Layer 13 of a small transformer language model trained on English Wikipedia (16 layers, counted from 0, width 64).
A neuron's activation on a vector x is SiLU(gate . x) times (in . x), where the dot is the dot product.
The model reads these tokens: " h" "ad" " a" " f" "em" "al" "e" " h" "ou" "se" "h" "ol" "d" "er" " with" " n" "o" " h" "us" "b" "and" " p" "res" "ent" "," " and" " " "2" "8" "."

The vector x that enters this layer's MLP at each token. A number n stands for (n - 500) times 0.018.
0 " h": 522,552,542,589,550,620,321,629,619,758,384,535,534,386,532,421,355,593,445,663,442,363,626,648,350,525,537,430,412,651,625,505,587,264,476,537,573,604,854,444,587,412,199,458,610,431,315,582,693,604,393,497,365,457,605,513,518,337,362,331,401,472,445,441
1 "ad": 486,519,527,466,577,610,337,538,571,724,413,492,383,413,560,490,519,661,351,597,459,483,522,734,361,491,458,448,480,657,578,555,628,317,521,608,652,550,864,543,545,398,160,367,714,514,406,460,653,554,536,449,350,414,525,646,512,353,326,278,574,364,407,411
2 " a": 524,598,545,489,500,700,382,587,603,658,371,617,391,489,523,514,520,603,379,706,339,437,624,615,267,474,471,472,424,587,538,586,544,339,513,534,634,650,846,438,625,429,179,408,655,583,362,537,620,564,451,359,334,453,665,470,491,279,309,423,466,372,431,479
3 " f": 414,605,542,533,466,448,483,466,614,829,458,538,804,288,570,347,366,565,506,615,489,440,651,449,524,453,410,447,406,576,548,600,464,310,515,350,520,579,730,553,666,532,290,544,542,287,424,693,560,563,525,426,378,439,496,562,592,347,369,481,247,655,352,461
4 "em": 415,455,310,522,641,476,647,542,824,683,231,439,446,369,350,394,394,534,490,721,464,566,668,504,555,674,252,477,502,609,632,354,332,504,344,548,467,656,571,501,573,415,650,589,452,450,642,554,486,561,552,438,472,495,455,637,411,492,386,330,319,589,705,519
5 "al": 555,510,551,500,483,706,637,482,770,618,563,416,574,433,459,436,541,339,468,321,678,495,494,332,435,334,482,410,600,453,420,374,535,538,529,423,541,532,592,386,642,679,709,659,752,527,846,384,526,602,659,310,488,512,452,509,417,385,525,366,162,436,338,349
6 "e": 675,513,608,561,410,635,551,326,734,745,425,524,443,228,364,527,845,441,437,602,596,432,439,473,273,543,471,421,699,416,583,661,455,396,502,597,455,600,567,379,359,530,338,479,437,494,697,601,574,546,631,447,636,437,512,301,484,424,423,310,419,440,559,392
7 " h": 586,541,583,705,589,466,420,630,603,742,298,354,639,279,480,396,286,459,574,562,497,243,701,580,476,571,556,469,487,529,547,554,511,297,438,524,527,577,811,416,499,365,419,633,464,378,419,585,739,501,479,550,434,434,573,576,431,453,454,320,235,562,535,456
8 "ou": 443,490,545,395,489,319,512,488,707,606,289,257,346,656,549,603,455,330,331,580,605,523,573,594,484,591,356,446,547,717,461,451,693,465,428,657,514,530,663,445,755,449,619,493,553,735,722,363,330,413,433,530,509,545,405,563,255,361,586,291,466,657,441,521
9 "se": 517,659,578,652,456,584,399,286,662,568,474,377,327,418,258,738,571,371,395,649,469,596,480,690,422,661,413,457,620,422,548,549,707,353,582,550,526,382,754,327,382,684,277,433,394,510,708,482,571,477,537,371,716,530,382,496,470,450,492,475,466,415,596,304
10 "h": 399,600,575,635,689,262,562,529,712,696,179,522,415,122,494,512,502,570,419,412,564,375,725,567,366,484,420,382,438,441,577,576,603,321,415,653,624,541,683,471,453,492,472,589,347,475,362,527,594,546,492,671,536,570,588,647,437,447,521,307,480,505,342,486
11 "ol": 464,564,529,694,704,236,662,325,833,496,380,476,361,470,642,525,390,504,448,512,669,350,476,566,456,434,519,420,593,354,657,558,749,530,457,387,605,468,606,502,651,397,495,493,493,515,669,427,580,436,337,338,628,571,474,616,184,426,694,400,459,461,364,314
12 "d": 487,679,587,468,427,569,598,365,715,528,467,466,287,223,391,649,617,326,480,563,463,457,405,824,358,710,395,619,624,546,456,577,634,256,518,580,320,550,705,394,446,587,426,423,482,456,744,486,442,577,436,436,726,578,404,491,457,487,671,393,432,447,363,379
13 "er": 515,597,628,597,579,273,494,409,604,549,546,480,383,277,419,539,695,410,384,475,538,525,552,669,413,695,348,463,642,570,613,672,657,348,488,641,559,537,693,334,492,547,305,539,302,497,487,503,435,790,480,356,667,546,434,297,493,350,565,440,368,341,611,310
14 " with": 481,561,584,544,515,571,312,487,646,704,371,461,484,382,550,501,598,598,369,808,474,425,634,523,365,522,556,316,472,613,606,514,588,397,445,498,631,552,726,522,499,424,202,519,662,463,317,539,664,671,591,382,395,452,623,648,447,419,212,316,501,357,313,443
15 " n": 384,626,422,542,475,444,390,612,631,766,493,448,734,389,571,417,446,623,442,691,519,376,588,598,481,474,455,185,512,522,549,508,608,363,564,489,501,560,739,514,477,455,368,558,742,442,367,650,752,475,531,423,344,370,434,664,392,424,398,281,350,557,520,431
16 "o": 568,525,535,500,508,624,546,425,552,699,430,425,382,330,419,442,470,497,359,573,530,514,561,527,283,456,415,501,769,599,717,700,466,627,540,513,519,605,536,558,450,354,400,593,499,584,555,801,716,519,458,504,245,416,437,390,372,323,352,297,533,313,633,532
17 " h": 624,512,583,671,575,438,454,641,607,679,376,322,625,341,446,436,200,514,592,590,554,333,679,434,523,564,607,469,522,498,487,582,418,309,341,530,469,621,704,619,465,440,430,640,529,339,465,565,796,413,375,525,355,450,502,611,387,563,437,306,249,547,644,529
18 "us": 550,423,478,509,591,418,545,419,526,593,401,324,311,641,446,527,471,554,396,729,440,656,495,504,407,677,332,480,570,600,529,484,733,508,542,541,774,427,504,462,508,752,708,649,445,629,418,585,443,442,505,392,504,502,461,596,361,485,331,20,534,581,325,486
19 "b": 831,599,694,612,511,522,463,405,629,500,372,437,536,332,628,314,387,485,510,247,631,595,547,401,359,473,430,352,757,404,409,549,583,328,496,435,631,746,562,420,706,497,461,652,415,474,455,356,591,336,512,501,442,421,406,534,351,728,523,430,621,555,347,540
20 "and": 384,477,535,399,542,397,638,527,719,458,583,518,562,255,352,621,615,376,549,551,613,520,426,645,447,659,390,351,774,620,604,618,546,343,566,646,349,514,788,389,310,659,283,485,424,476,624,367,371,645,456,523,578,525,370,352,528,557,476,264,527,523,452,459
21 " p": 555,709,453,607,580,581,384,625,550,641,447,576,537,424,551,391,404,669,439,534,396,565,680,555,478,572,405,508,491,558,570,353,602,267,537,501,451,538,915,244,493,560,343,521,533,372,427,540,586,474,417,495,417,448,458,558,531,332,448,295,362,723,532,353
22 "res": 486,656,584,528,535,669,442,615,710,654,407,430,687,584,446,513,548,360,519,689,342,552,789,332,547,460,342,656,319,469,622,470,506,443,609,505,222,488,515,459,571,387,681,674,430,466,637,372,634,579,378,268,400,424,336,528,427,426,528,351,458,622,363,397
23 "ent": 453,677,784,313,295,640,582,393,654,625,606,521,472,284,415,534,655,418,511,560,572,490,485,604,542,584,376,366,603,512,532,507,648,252,677,669,385,455,519,364,469,519,441,450,377,578,462,623,377,724,493,495,669,410,376,443,525,607,482,510,368,341,411,293
24 ",": 491,505,614,533,466,547,270,420,608,656,393,512,472,467,598,521,563,408,278,822,325,504,544,521,397,638,462,410,618,663,620,621,620,375,373,526,580,532,836,493,463,526,249,517,486,460,394,497,632,664,515,431,445,503,653,507,610,303,322,401,549,292,454,353
25 " and": 612,555,481,517,541,578,373,558,566,587,450,459,439,402,593,491,711,552,353,751,425,326,632,577,539,516,514,317,592,611,711,541,445,420,530,610,678,526,762,524,487,431,107,479,533,391,447,458,655,514,541,445,451,489,554,585,596,365,326,229,534,284,427,325
26 " ": 691,770,529,574,560,547,324,443,696,645,495,361,659,472,511,474,475,506,388,551,529,612,545,585,607,339,384,528,618,806,371,560,473,395,441,534,423,594,425,468,490,561,116,479,596,435,362,564,726,573,421,513,386,406,638,613,428,267,296,443,371,510,526,371
27 "2": 614,631,578,618,366,482,397,549,536,553,451,487,712,565,389,402,585,545,510,648,478,579,423,531,363,230,263,555,721,689,538,611,476,377,480,474,452,566,538,502,490,478,310,482,445,549,492,685,677,525,375,777,490,314,516,528,292,461,368,396,579,214,687,489
28 "8": 650,496,701,564,296,408,422,354,720,595,397,555,503,629,300,452,555,670,347,490,604,564,441,482,427,390,485,583,539,650,641,606,490,533,443,423,324,621,629,644,381,518,360,504,453,569,454,613,655,527,366,661,539,460,540,440,165,575,505,276,560,236,657,401
29 ".": 512,553,443,428,408,571,511,580,665,634,437,275,516,539,613,433,347,576,257,662,463,497,418,352,525,420,416,378,474,792,623,692,471,517,499,388,468,361,776,367,405,541,327,636,399,373,494,479,524,648,503,660,703,665,633,530,520,489,507,390,448,283,646,376

Each question shows the input weights of one neuron of the MLP. A number n stands for (n - 500) times 0.00096.

n5 gate: 428,571,231,566,447,528,393,285,479,654,443,511,375,361,465,573,430,466,453,586,679,455,298,536,458,443,553,400,656,361,574,611,338,448,671,515,658,543,467,540,644,646,561,292,247,432,536,595,485,536,432,592,430,589,555,473,686,457,640,525,405,711,366,677
n5 in: 566,421,615,453,405,600,552,344,593,420,483,536,555,520,436,630,743,495,583,394,373,581,403,501,661,339,393,329,487,534,632,498,378,580,455,324,493,528,267,545,336,621,507,820,413,450,500,431,575,463,477,517,299,502,671,532,460,532,389,402,566,550,627,456
On which token does it fire most? 6 "e"

n42 gate: 478,369,586,473,548,512,438,500,656,295,491,573,416,437,468,634,408,716,651,397,440,350,573,705,302,269,594,421,600,471,663,226,427,518,638,453,536,683,622,437,447,385,456,483,545,467,484,563,567,335,789,612,496,627,322,539,448,539,476,631,531,555,545,608
n42 in: 384,597,321,415,443,521,471,464,248,703,399,513,598,438,428,522,369,740,673,614,436,543,561,609,333,460,371,677,246,543,418,639,647,562,696,533,603,582,685,475,494,601,494,454,399,464,300,515,621,427,401,477,327,400,593,425,400,418,683,328,658,555,674,459
On which token does it fire most? 1 "ad"

n163 gate: 347,368,391,611,390,481,482,573,475,393,672,450,473,682,767,423,527,395,614,537,413,494,562,553,378,628,384,373,657,650,301,596,528,257,404,511,573,614,528,637,446,352,561,491,540,573,718,589,597,368,394,524,670,434,309,372,405,316,478,541,489,634,561,533
n163 in: 641,512,623,571,357,388,367,449,553,714,468,506,337,322,394,580,588,565,411,410,441,477,590,669,320,330,471,502,432,456,411,415,363,579,389,811,356,550,423,533,368,613,418,483,444,582,683,442,391,561,738,403,553,555,603,554,443,468,415,462,380,503,600,446
On which token does it fire most, and how strongly? 8 "ou", at about 5.3

n4 gate: 367,348,401,484,435,350,371,446,567,498,604,252,609,613,493,361,546,666,545,569,659,594,491,458,530,473,470,463,480,307,489,724,549,625,702,496,676,641,704,687,592,312,414,296,433,394,375,539,551,606,580,430,485,500,444,337,314,629,289,611,415,460,662,507
n4 in: 481,494,616,145,230,555,564,561,785,439,575,497,524,460,579,583,461,621,509,588,654,465,223,664,513,362,507,425,526,376,458,443,574,468,561,515,459,498,369,589,494,426,301,812,425,409,380,564,510,585,524,488,602,424,501,438,473,422,627,393,352,489,426,621
Its three highest activations, in order, are on tokens 15 " n", 28 "8", 3 " f"

n38 gate: 474,289,562,551,561,557,364,485,454,464,330,698,445,517,521,522,592,454,434,262,539,468,568,438,436,601,537,360,691,740,371,485,388,565,793,570,462,455,365,302,421,454,613,562,615,707,292,696,443,504,519,501,736,543,428,600,692,542,338,415,446,385,476,495
n38 in: 566,575,634,301,558,576,598,488,452,495,600,516,463,586,326,603,514,589,821,413,534,439,441,423,525,527,546,654,477,563,388,496,529,614,472,341,727,624,592,322,190,602,459,405,584,512,517,598,441,586,691,620,426,558,439,566,448,256,357,430,433,286,430,549
Its three highest activations, in order, are on tokens 18 "us", 23 "ent", 6 "e"

n113 gate: 432,547,547,436,594,595,458,407,413,471,678,346,270,534,618,515,410,336,695,474,577,376,565,654,487,735,686,198,533,335,619,489,325,432,514,563,512,571,550,468,571,624,436,315,363,435,396,580,505,554,582,552,490,623,595,559,531,611,462,205,527,635,455,428
n113 in: 472,660,390,515,543,570,494,263,570,533,441,619,625,485,430,302,362,498,531,514,691,435,660,402,582,514,518,478,555,554,516,520,545,494,507,499,561,529,493,618,287,322,380,325,346,518,323,549,501,510,500,833,371,724,628,545,759,546,398,465,667,481,424,430
On which token does it fire most? 25 " and"

n16 gate: 571,714,435,353,313,647,644,443,345,567,577,473,600,474,671,567,643,470,788,381,638,622,604,508,530,494,579,567,331,256,502,573,498,638,631,381,470,473,378,509,568,481,362,706,554,452,319,297,557,611,417,411,264,498,461,625,420,404,344,453,386,395,370,606
n16 in: 555,550,363,389,451,404,491,542,273,584,531,393,489,363,546,395,300,481,627,454,511,574,742,471,480,487,357,521,523,277,539,596,434,498,357,349,367,415,594,519,620,615,554,420,675,660,503,719,430,565,794,648,759,664,490,410,390,375,559,736,417,431,376,693
On which token does it fire most? 3 " f"

n151 gate: 193,320,486,498,580,481,511,585,431,431,376,609,481,414,474,606,673,353,655,455,406,150,829,464,617,396,760,352,436,523,498,566,446,432,491,473,564,433,418,471,561,572,599,486,415,544,314,550,659,587,572,568,501,690,566,666,500,371,656,364,273,376,472,336
n151 in: 525,345,667,750,347,614,458,352,223,548,456,662,575,467,279,614,606,497,553,110,774,557,649,515,655,550,657,493,413,689,526,522,559,569,452,586,484,473,538,429,575,553,420,516,607,511,297,336,715,586,402,657,357,332,327,421,582,467,616,446,335,388,476,629
On which token does it fire most? 7 " h"

n167 gate: 422,453,630,695,304,345,553,516,397,515,594,522,482,518,525,426,508,408,288,649,446,503,415,419,488,343,414,396,352,359,457,486,473,390,179,510,693,452,520,596,591,474,521,529,534,665,651,407,402,407,674,734,588,468,626,689,409,687,474,537,700,491,522,589
n167 in: 520,514,510,667,409,666,550,532,520,408,389,800,485,702,444,467,457,590,449,415,572,699,678,664,365,440,463,448,505,729,283,448,476,380,626,710,392,640,397,447,645,628,622,415,351,592,372,472,515,459,307,370,439,465,514,482,477,193,544,584,544,338,552,506
On which token does it fire most? 27 "2"

n93 gate: 713,321,356,655,454,621,437,364,596,386,473,380,566,482,358,573,514,487,489,588,677,570,367,678,397,485,414,477,566,475,508,629,579,482,511,463,434,642,501,337,440,528,659,598,414,533,383,621,230,435,619,446,436,440,554,602,552,748,500,334,504,471,458,590
n93 in: 550,499,478,519,407,451,376,685,303,537,501,564,571,358,463,637,532,422,542,555,365,412,467,480,425,482,444,593,799,597,440,565,416,583,394,496,345,666,512,344,466,428,333,681,402,516,753,422,576,471,515,416,406,505,572,430,562,495,589,422,513,558,621,492
On which token does it fire most? 6 "e"

n18 gate: 347,652,610,556,546,518,381,416,342,490,698,604,371,337,491,415,486,374,708,659,499,384,445,483,593,590,339,469,458,641,656,590,659,216,424,592,254,509,574,595,389,528,461,514,444,216,537,437,553,342,484,419,511,493,328,264,474,444,672,586,559,386,525,602
n18 in: 365,445,618,253,390,517,464,397,530,501,772,395,481,400,479,627,661,558,461,484,310,489,404,525,472,540,455,539,326,721,541,349,628,651,340,608,497,406,620,655,350,495,387,400,388,529,675,287,604,702,507,568,495,352,462,551,601,534,433,451,484,396,403,665
On which token does it fire most, and how strongly? 20 "and", at about 16

n54 gate: 554,497,438,661,418,635,656,575,574,786,511,538,364,617,416,337,394,297,603,456,449,306,420,709,370,605,511,490,438,411,543,386,503,486,334,566,455,447,402,524,480,600,431,571,310,692,541,627,480,636,362,553,482,596,590,420,673,545,421,536,209,575,538,448
n54 in: 398,497,558,408,504,658,559,478,460,343,542,549,306,351,463,631,489,439,402,647,257,665,585,452,462,379,397,671,440,447,477,568,494,335,274,546,527,368,629,774,514,402,627,488,390,670,430,411,544,518,315,570,457,516,790,609,452,652,494,417,529,621,607,564
On which token does it fire most? 4 "em"

n20 gate: 613,529,529,389,525,641,590,640,282,354,660,184,333,376,475,523,413,630,633,556,383,516,686,557,605,473,686,454,503,634,453,372,582,324,640,520,573,260,533,468,603,490,476,403,481,573,640,543,706,368,500,645,390,418,406,395,354,611,507,625,517,603,305,550
n20 in: 426,213,688,400,561,589,390,624,426,506,417,416,563,649,481,330,576,567,509,450,613,426,511,467,589,590,535,337,667,293,320,669,715,534,322,548,449,477,448,541,449,415,597,485,405,385,614,498,762,683,250,502,456,513,584,599,348,363,409,340,499,484,650,511
On which token does it fire most, and how strongly? 17 " h", at about 4.2

n168 gate: 422,636,490,374,606,723,504,383,682,471,674,320,482,556,532,411,507,415,394,498,577,499,425,217,523,453,486,347,341,250,637,745,495,688,525,502,574,500,402,369,585,509,647,576,351,516,401,464,345,378,440,606,345,570,512,659,559,587,399,344,523,491,526,403
n168 in: 412,470,582,490,713,477,586,668,523,471,504,288,592,420,358,480,735,605,319,614,461,508,420,552,480,329,462,525,502,425,370,481,594,495,437,489,307,442,433,602,303,454,511,281,777,455,597,508,562,631,414,400,296,630,518,640,734,574,691,671,634,414,401,550
On which token does it fire most, and how strongly? 22 "res", at about 1.7

n158 gate: 530,420,472,566,604,449,355,402,504,543,643,600,575,454,429,373,555,510,598,516,682,594,655,535,391,539,536,495,477,506,555,542,339,650,508,524,538,552,726,486,358,641,316,539,587,424,398,242,348,511,581,428,597,493,540,549,636,234,404,408,440,587,622,558
n158 in: 482,397,461,567,549,632,405,492,708,426,505,296,631,552,407,554,326,625,556,444,684,638,452,484,461,381,442,450,453,585,470,561,486,428,565,251,403,481,550,783,551,387,429,442,484,527,343,399,671,578,377,570,570,611,559,385,417,592,435,660,614,611,538,325
On which token does it fire most? 26 " "

n64 gate: 392,323,506,581,502,570,706,665,529,574,588,319,452,704,604,509,468,432,390,456,345,616,702,618,520,417,523,456,410,466,459,472,436,549,293,424,676,520,533,485,506,647,481,620,279,453,462,450,436,703,640,418,352,462,649,180,283,564,415,565,514,323,592,660
n64 in: 535,633,464,383,379,362,367,585,605,620,575,489,451,688,682,435,618,475,542,548,471,692,281,268,581,538,646,251,259,437,474,554,464,552,740,598,478,418,461,464,608,385,541,446,666,369,673,486,460,449,602,597,269,481,452,699,549,334,436,454,453,462,472,461
On which token does it fire most? 29 "."

n155 gate: 270,581,408,695,648,509,450,401,360,471,797,565,522,375,513,383,565,702,529,389,570,497,487,480,478,591,436,495,568,603,633,531,140,394,543,523,529,690,463,558,355,288,812,569,334,623,519,648,445,503,546,456,293,416,548,594,503,568,468,511,497,512,421,472
n155 in: 374,631,490,561,486,762,691,632,395,311,613,486,536,618,458,461,417,701,388,765,417,409,409,360,363,581,231,315,460,588,323,446,538,614,458,579,474,539,376,494,386,291,493,446,566,693,510,674,584,621,490,730,379,509,754,503,418,572,690,532,602,324,395,590
On which token does it fire most? 16 "o"

n8 gate: 429,567,598,366,493,386,452,607,550,375,380,472,479,401,503,695,660,389,449,426,552,421,444,385,516,510,564,602,519,369,552,518,558,534,607,396,506,637,473,407,495,516,424,667,435,591,526,339,568,478,503,458,373,281,566,264,735,259,429,691,604,596,381,592
n8 in: 520,482,538,577,418,559,495,374,489,396,631,378,417,420,421,550,510,441,342,497,504,671,684,621,406,435,352,522,552,479,455,421,674,533,491,566,580,641,521,426,623,533,712,328,439,493,526,498,633,530,654,420,669,396,379,638,627,331,436,477,595,558,463,374
On which token does it fire most? 13 "er"

n119 gate: 450,345,454,498,479,178,405,453,714,470,562,474,670,615,558,613,610,393,540,485,415,353,756,333,571,354,729,407,407,393,543,461,391,541,554,327,606,533,620,673,567,548,505,366,770,444,425,554,447,472,521,763,660,524,546,328,435,590,597,480,552,565,510,449
n119 in: 422,332,710,520,234,515,439,542,724,600,490,339,613,442,665,258,365,430,456,585,526,821,411,644,489,509,556,402,503,445,507,661,494,598,569,445,628,435,596,527,478,446,436,479,553,575,335,445,441,509,672,555,436,502,225,523,567,426,414,509,560,534,274,657
On which two tokens does it fire most, strongest first? 3 " f", 15 " n"

n122 gate: 537,410,470,163,500,650,386,471,668,586,449,679,333,378,481,466,473,714,300,391,592,395,528,510,589,527,559,469,616,367,431,857,512,557,471,521,564,467,293,575,390,428,475,344,559,496,423,423,415,503,701,497,351,338,575,594,523,432,537,616,465,717,613,628
n122 in: 715,490,535,537,453,507,392,718,466,735,435,267,481,317,674,382,344,409,490,462,539,532,513,326,623,453,522,405,595,462,471,545,766,611,543,532,536,659,356,400,391,332,374,707,669,642,460,727,331,528,624,322,482,409,332,601,556,500,332,639,385,425,552,568
On which token does it fire most? 16 "o"

n109 gate: 451,493,335,512,450,447,539,612,467,489,417,453,515,665,325,597,688,480,622,494,447,491,566,413,641,384,490,417,299,553,560,430,637,525,351,464,507,395,385,357,497,473,509,253,448,538,370,329,547,508,575,741,540,412,846,453,684,505,576,589,533,478,630,700
n109 in: 623,559,320,316,343,476,502,648,629,646,517,415,441,414,673,421,366,568,336,526,445,388,551,731,259,448,528,458,673,602,439,478,503,630,226,477,553,538,664,403,543,526,397,386,393,310,467,296,604,391,511,566,472,439,428,852,473,425,299,899,573,301,564,726
On which two tokens does it fire most, strongest first? 29 ".", 22 "res"

n52 gate: 411,446,495,448,421,359,677,597,396,683,748,455,441,507,442,535,674,412,663,549,655,404,603,431,295,471,541,496,367,470,588,426,362,320,534,640,507,687,319,370,574,278,378,420,539,651,596,499,371,552,565,423,500,389,636,633,562,429,333,521,503,483,321,521
n52 in: 657,500,434,583,508,219,646,430,473,326,661,515,537,428,656,573,583,691,538,591,262,429,275,583,407,367,673,440,468,435,597,566,541,344,330,451,525,445,536,458,335,510,485,620,293,490,536,502,505,470,459,588,558,521,401,466,615,377,419,374,618,571,712,618
On which token does it fire most? 6 "e"

n59 gate: 560,407,546,417,542,614,392,523,482,544,323,608,541,439,603,323,457,412,472,541,604,499,670,597,399,672,627,367,545,505,459,507,542,513,539,246,600,203,537,467,356,296,589,547,571,564,388,466,424,349,585,537,514,504,516,339,730,336,420,661,661,544,443,393
n59 in: 385,521,441,576,447,292,635,612,449,684,397,552,321,438,651,556,529,442,480,433,230,542,584,589,508,529,476,376,695,283,582,684,436,496,392,359,572,524,524,355,599,639,457,460,367,490,488,338,480,713,326,477,426,489,570,538,520,655,770,499,304,476,458,487
On which token does it fire most, and how strongly? 24 ",", at about 3.5

n104 gate: 573,441,450,618,441,504,639,407,486,558,388,524,401,637,201,633,390,454,669,549,354,452,590,458,588,569,602,488,578,637,600,632,470,540,469,584,479,453,327,365,556,546,411,338,479,633,335,354,420,571,516,713,452,414,446,382,465,504,624,433,485,607,491,636
n104 in: 524,311,422,354,578,677,359,597,519,666,405,554,493,678,620,586,460,383,447,440,506,470,393,518,460,705,245,594,434,327,266,467,560,350,551,461,444,514,607,578,451,572,672,561,492,541,536,490,480,359,630,420,629,440,633,519,461,462,602,491,505,503,548,494
On which token does it fire most, and how strongly? 8 "ou", at about 3.3

n184 gate: 351,299,630,382,439,447,377,481,550,334,468,490,507,423,455,621,467,538,388,379,376,474,642,581,405,644,492,396,375,439,526,603,631,693,350,617,588,487,412,340,540,433,375,525,646,444,429,610,745,617,549,325,623,428,437,558,663,379,607,592,618,396,607,429
n184 in: 468,567,639,415,631,372,556,514,489,525,386,554,589,466,470,574,432,322,399,357,325,254,519,500,555,590,350,327,623,621,330,513,465,597,414,524,627,550,484,559,566,401,356,186,517,627,602,507,605,317,540,560,472,472,495,428,554,510,569,583,773,587,467,241
Its three highest activations, in order, are on tokens 24 ",", 1 "ad", 25 " and"

n126 gate: 577,425,677,400,591,764,422,487,510,391,498,442,449,812,450,384,486,502,593,414,464,474,490,399,514,571,433,667,410,341,646,456,566,567,568,500,502,627,417,375,576,552,512,628,234,518,512,694,338,579,466,559,202,580,709,358,615,513,467,590,257,462,480,524
n126 in: 631,469,668,585,297,567,428,463,492,437,576,354,545,502,458,648,527,484,611,505,562,456,401,448,711,560,313,540,498,685,528,483,518,567,704,528,479,345,615,346,472,648,400,551,540,434,535,313,518,283,524,668,434,489,599,525,449,509,136,698,218,370,510,340
On which two tokens does it fire most, strongest first? 5 "al", 23 "ent"

n102 gate: 370,672,466,546,400,514,531,432,475,498,628,551,565,564,510,560,349,524,482,308,565,403,587,527,424,570,484,599,370,475,526,273,395,415,635,362,574,518,728,350,409,385,400,438,472,339,459,463,390,339,419,685,449,382,396,474,676,568,471,489,600,501,554,729
n102 in: 593,597,482,711,446,497,368,527,253,616,442,432,384,552,485,468,409,366,356,585,335,708,519,683,523,526,582,261,647,462,540,210,533,289,607,452,515,566,408,523,591,464,436,481,565,353,484,477,648,516,625,482,389,514,452,589,447,712,457,510,496,568,528,633
On which token does it fire most, and how strongly? 21 " p", at about 9.2

n156 gate: 555,464,696,492,507,476,441,329,328,426,632,494,282,467,660,642,628,281,678,404,378,616,324,530,427,392,373,434,558,461,482,447,339,442,473,729,620,558,602,474,651,558,521,497,425,566,376,483,618,441,383,741,536,615,684,289,548,513,565,478,314,588,500,332
n156 in: 327,592,406,474,718,471,633,338,417,506,367,569,554,644,568,612,584,569,375,298,376,548,571,496,548,610,562,569,506,524,483,558,411,442,531,689,491,518,472,461,528,542,761,588,586,360,519,665,367,335,291,412,381,364,635,367,413,352,396,364,716,647,331,430
On which token does it fire most? 29 "."

n136 gate: 468,412,502,563,237,504,477,706,628,542,585,524,394,406,469,139,664,568,524,646,611,476,550,521,580,432,599,561,539,554,658,333,564,444,556,448,468,694,472,569,584,541,388,548,382,377,517,413,527,334,471,549,452,710,538,411,521,380,315,363,656,455,460,223
n136 in: 593,500,511,679,522,406,739,406,700,445,492,368,611,480,413,631,348,342,449,582,593,316,495,565,478,508,446,378,463,340,502,641,534,662,543,610,600,480,581,376,592,598,459,408,264,601,575,383,436,436,632,363,710,691,436,508,463,392,567,579,454,508,490,490
On which token does it fire most? 6 "e"

n127 gate: 371,599,590,392,584,482,553,342,469,537,532,505,678,666,487,534,582,422,502,474,626,235,558,462,463,572,311,597,525,384,477,705,478,645,619,571,622,432,262,532,400,537,487,538,468,573,447,549,491,618,282,668,488,488,500,111,531,496,472,580,448,821,481,387
n127 in: 413,359,461,424,686,396,559,655,475,465,575,377,677,405,610,426,547,393,624,502,214,439,379,335,311,625,567,517,631,488,791,605,348,331,646,387,575,370,716,564,480,371,415,376,532,582,516,569,424,296,578,431,584,628,391,430,574,432,466,620,604,556,636,486
On which token does it fire most? 20 "and"

n105 gate: 427,515,491,463,717,454,460,446,538,372,610,406,520,431,578,625,582,424,565,527,580,370,468,305,611,807,544,545,361,525,481,466,664,419,419,394,413,547,350,275,498,580,578,384,465,378,640,369,492,674,565,492,475,444,583,475,336,428,657,397,677,637,306,518
n105 in: 379,483,453,485,480,541,688,277,579,307,388,442,593,444,435,650,390,351,543,518,317,489,530,665,513,618,546,490,506,430,371,490,627,497,701,535,452,290,475,440,576,558,545,399,683,391,505,577,407,250,384,562,649,734,337,613,527,696,710,408,448,369,545,335
On which two tokens does it fire most, strongest first? 12 "d", 11 "ol"

n47 gate: 486,661,404,364,508,535,547,497,574,502,657,626,432,489,428,570,327,504,672,711,626,420,770,596,453,446,533,602,504,608,347,535,408,244,572,517,447,319,106,493,578,552,594,412,563,324,468,477,511,576,693,291,403,514,463,547,472,563,642,438,355,695,517,384
n47 in: 498,573,447,272,369,195,591,732,471,686,442,585,380,611,449,448,476,313,739,568,474,362,525,500,481,556,466,475,723,282,420,545,612,605,500,664,304,539,528,391,480,500,447,501,496,422,669,564,511,525,394,573,617,389,480,515,662,672,380,558,328,331,413,716
On which token does it fire most, and how strongly? 23 "ent", at about 5.4

n185 gate: 579,483,628,362,526,635,226,413,382,398,705,547,340,455,665,469,494,691,397,556,505,715,457,351,664,396,436,324,377,662,597,324,502,328,470,515,594,669,604,516,613,566,451,570,383,410,469,423,491,363,637,405,364,446,406,429,755,605,640,554,397,685,508,604
n185 in: 482,503,531,621,595,682,604,434,431,556,264,454,453,435,594,533,446,568,300,526,841,658,604,361,581,674,384,534,491,376,333,702,767,238,442,473,449,600,525,413,579,290,509,421,215,365,573,549,357,403,544,532,462,485,445,542,469,513,685,619,545,837,474,589
Its three highest activations, in order, are on tokens 19 "b", 21 " p", 3 " f"

n48 gate: 610,502,539,578,557,383,638,384,456,421,626,472,400,451,560,472,327,569,432,437,404,493,699,622,305,466,364,436,557,592,335,549,742,360,484,421,510,470,598,459,670,586,360,566,335,501,312,512,317,548,512,499,469,544,264,619,369,481,513,682,711,408,468,484
n48 in: 481,538,428,570,331,441,362,501,345,318,470,751,442,459,524,559,670,516,730,507,562,767,545,384,228,520,516,509,705,501,418,729,632,501,577,584,597,446,440,329,565,489,374,426,348,498,495,432,674,494,558,478,540,411,573,502,586,519,531,667,396,496,630,401
On which token does it fire most, and how strongly? 13 "er", at about 14

n12 gate: 516,562,604,528,585,512,349,420,523,508,634,340,551,582,846,535,445,615,430,371,484,682,561,455,486,415,482,364,543,615,399,460,464,495,212,463,586,650,370,612,537,578,457,545,642,553,750,408,496,723,549,297,453,532,309,459,456,505,375,596,352,575,390,512
n12 in: 552,324,467,542,464,539,502,490,359,413,463,362,518,398,478,497,450,593,470,578,662,425,363,643,427,310,537,584,515,683,340,559,657,542,625,676,340,784,541,411,720,510,472,462,593,420,482,577,596,488,356,527,457,661,562,561,535,511,421,506,626,367,574,319
On which token does it fire most? 26 " "

n160 gate: 290,580,534,612,366,416,529,620,463,508,483,446,490,342,592,432,361,521,500,634,538,542,201,648,319,613,524,466,629,325,328,302,381,563,490,537,356,452,605,556,607,571,501,517,611,577,497,562,460,500,605,635,437,581,508,627,631,562,413,683,609,672,532,485
n160 in: 496,639,316,508,651,534,371,543,394,364,351,512,656,379,436,395,298,492,537,575,273,578,561,545,622,540,554,541,406,456,491,466,432,594,575,430,636,496,439,357,666,644,399,476,885,524,319,608,434,381,569,486,531,483,401,480,504,597,619,398,443,464,657,320
On which token does it fire most, and how strongly? 15 " n", at about 2.9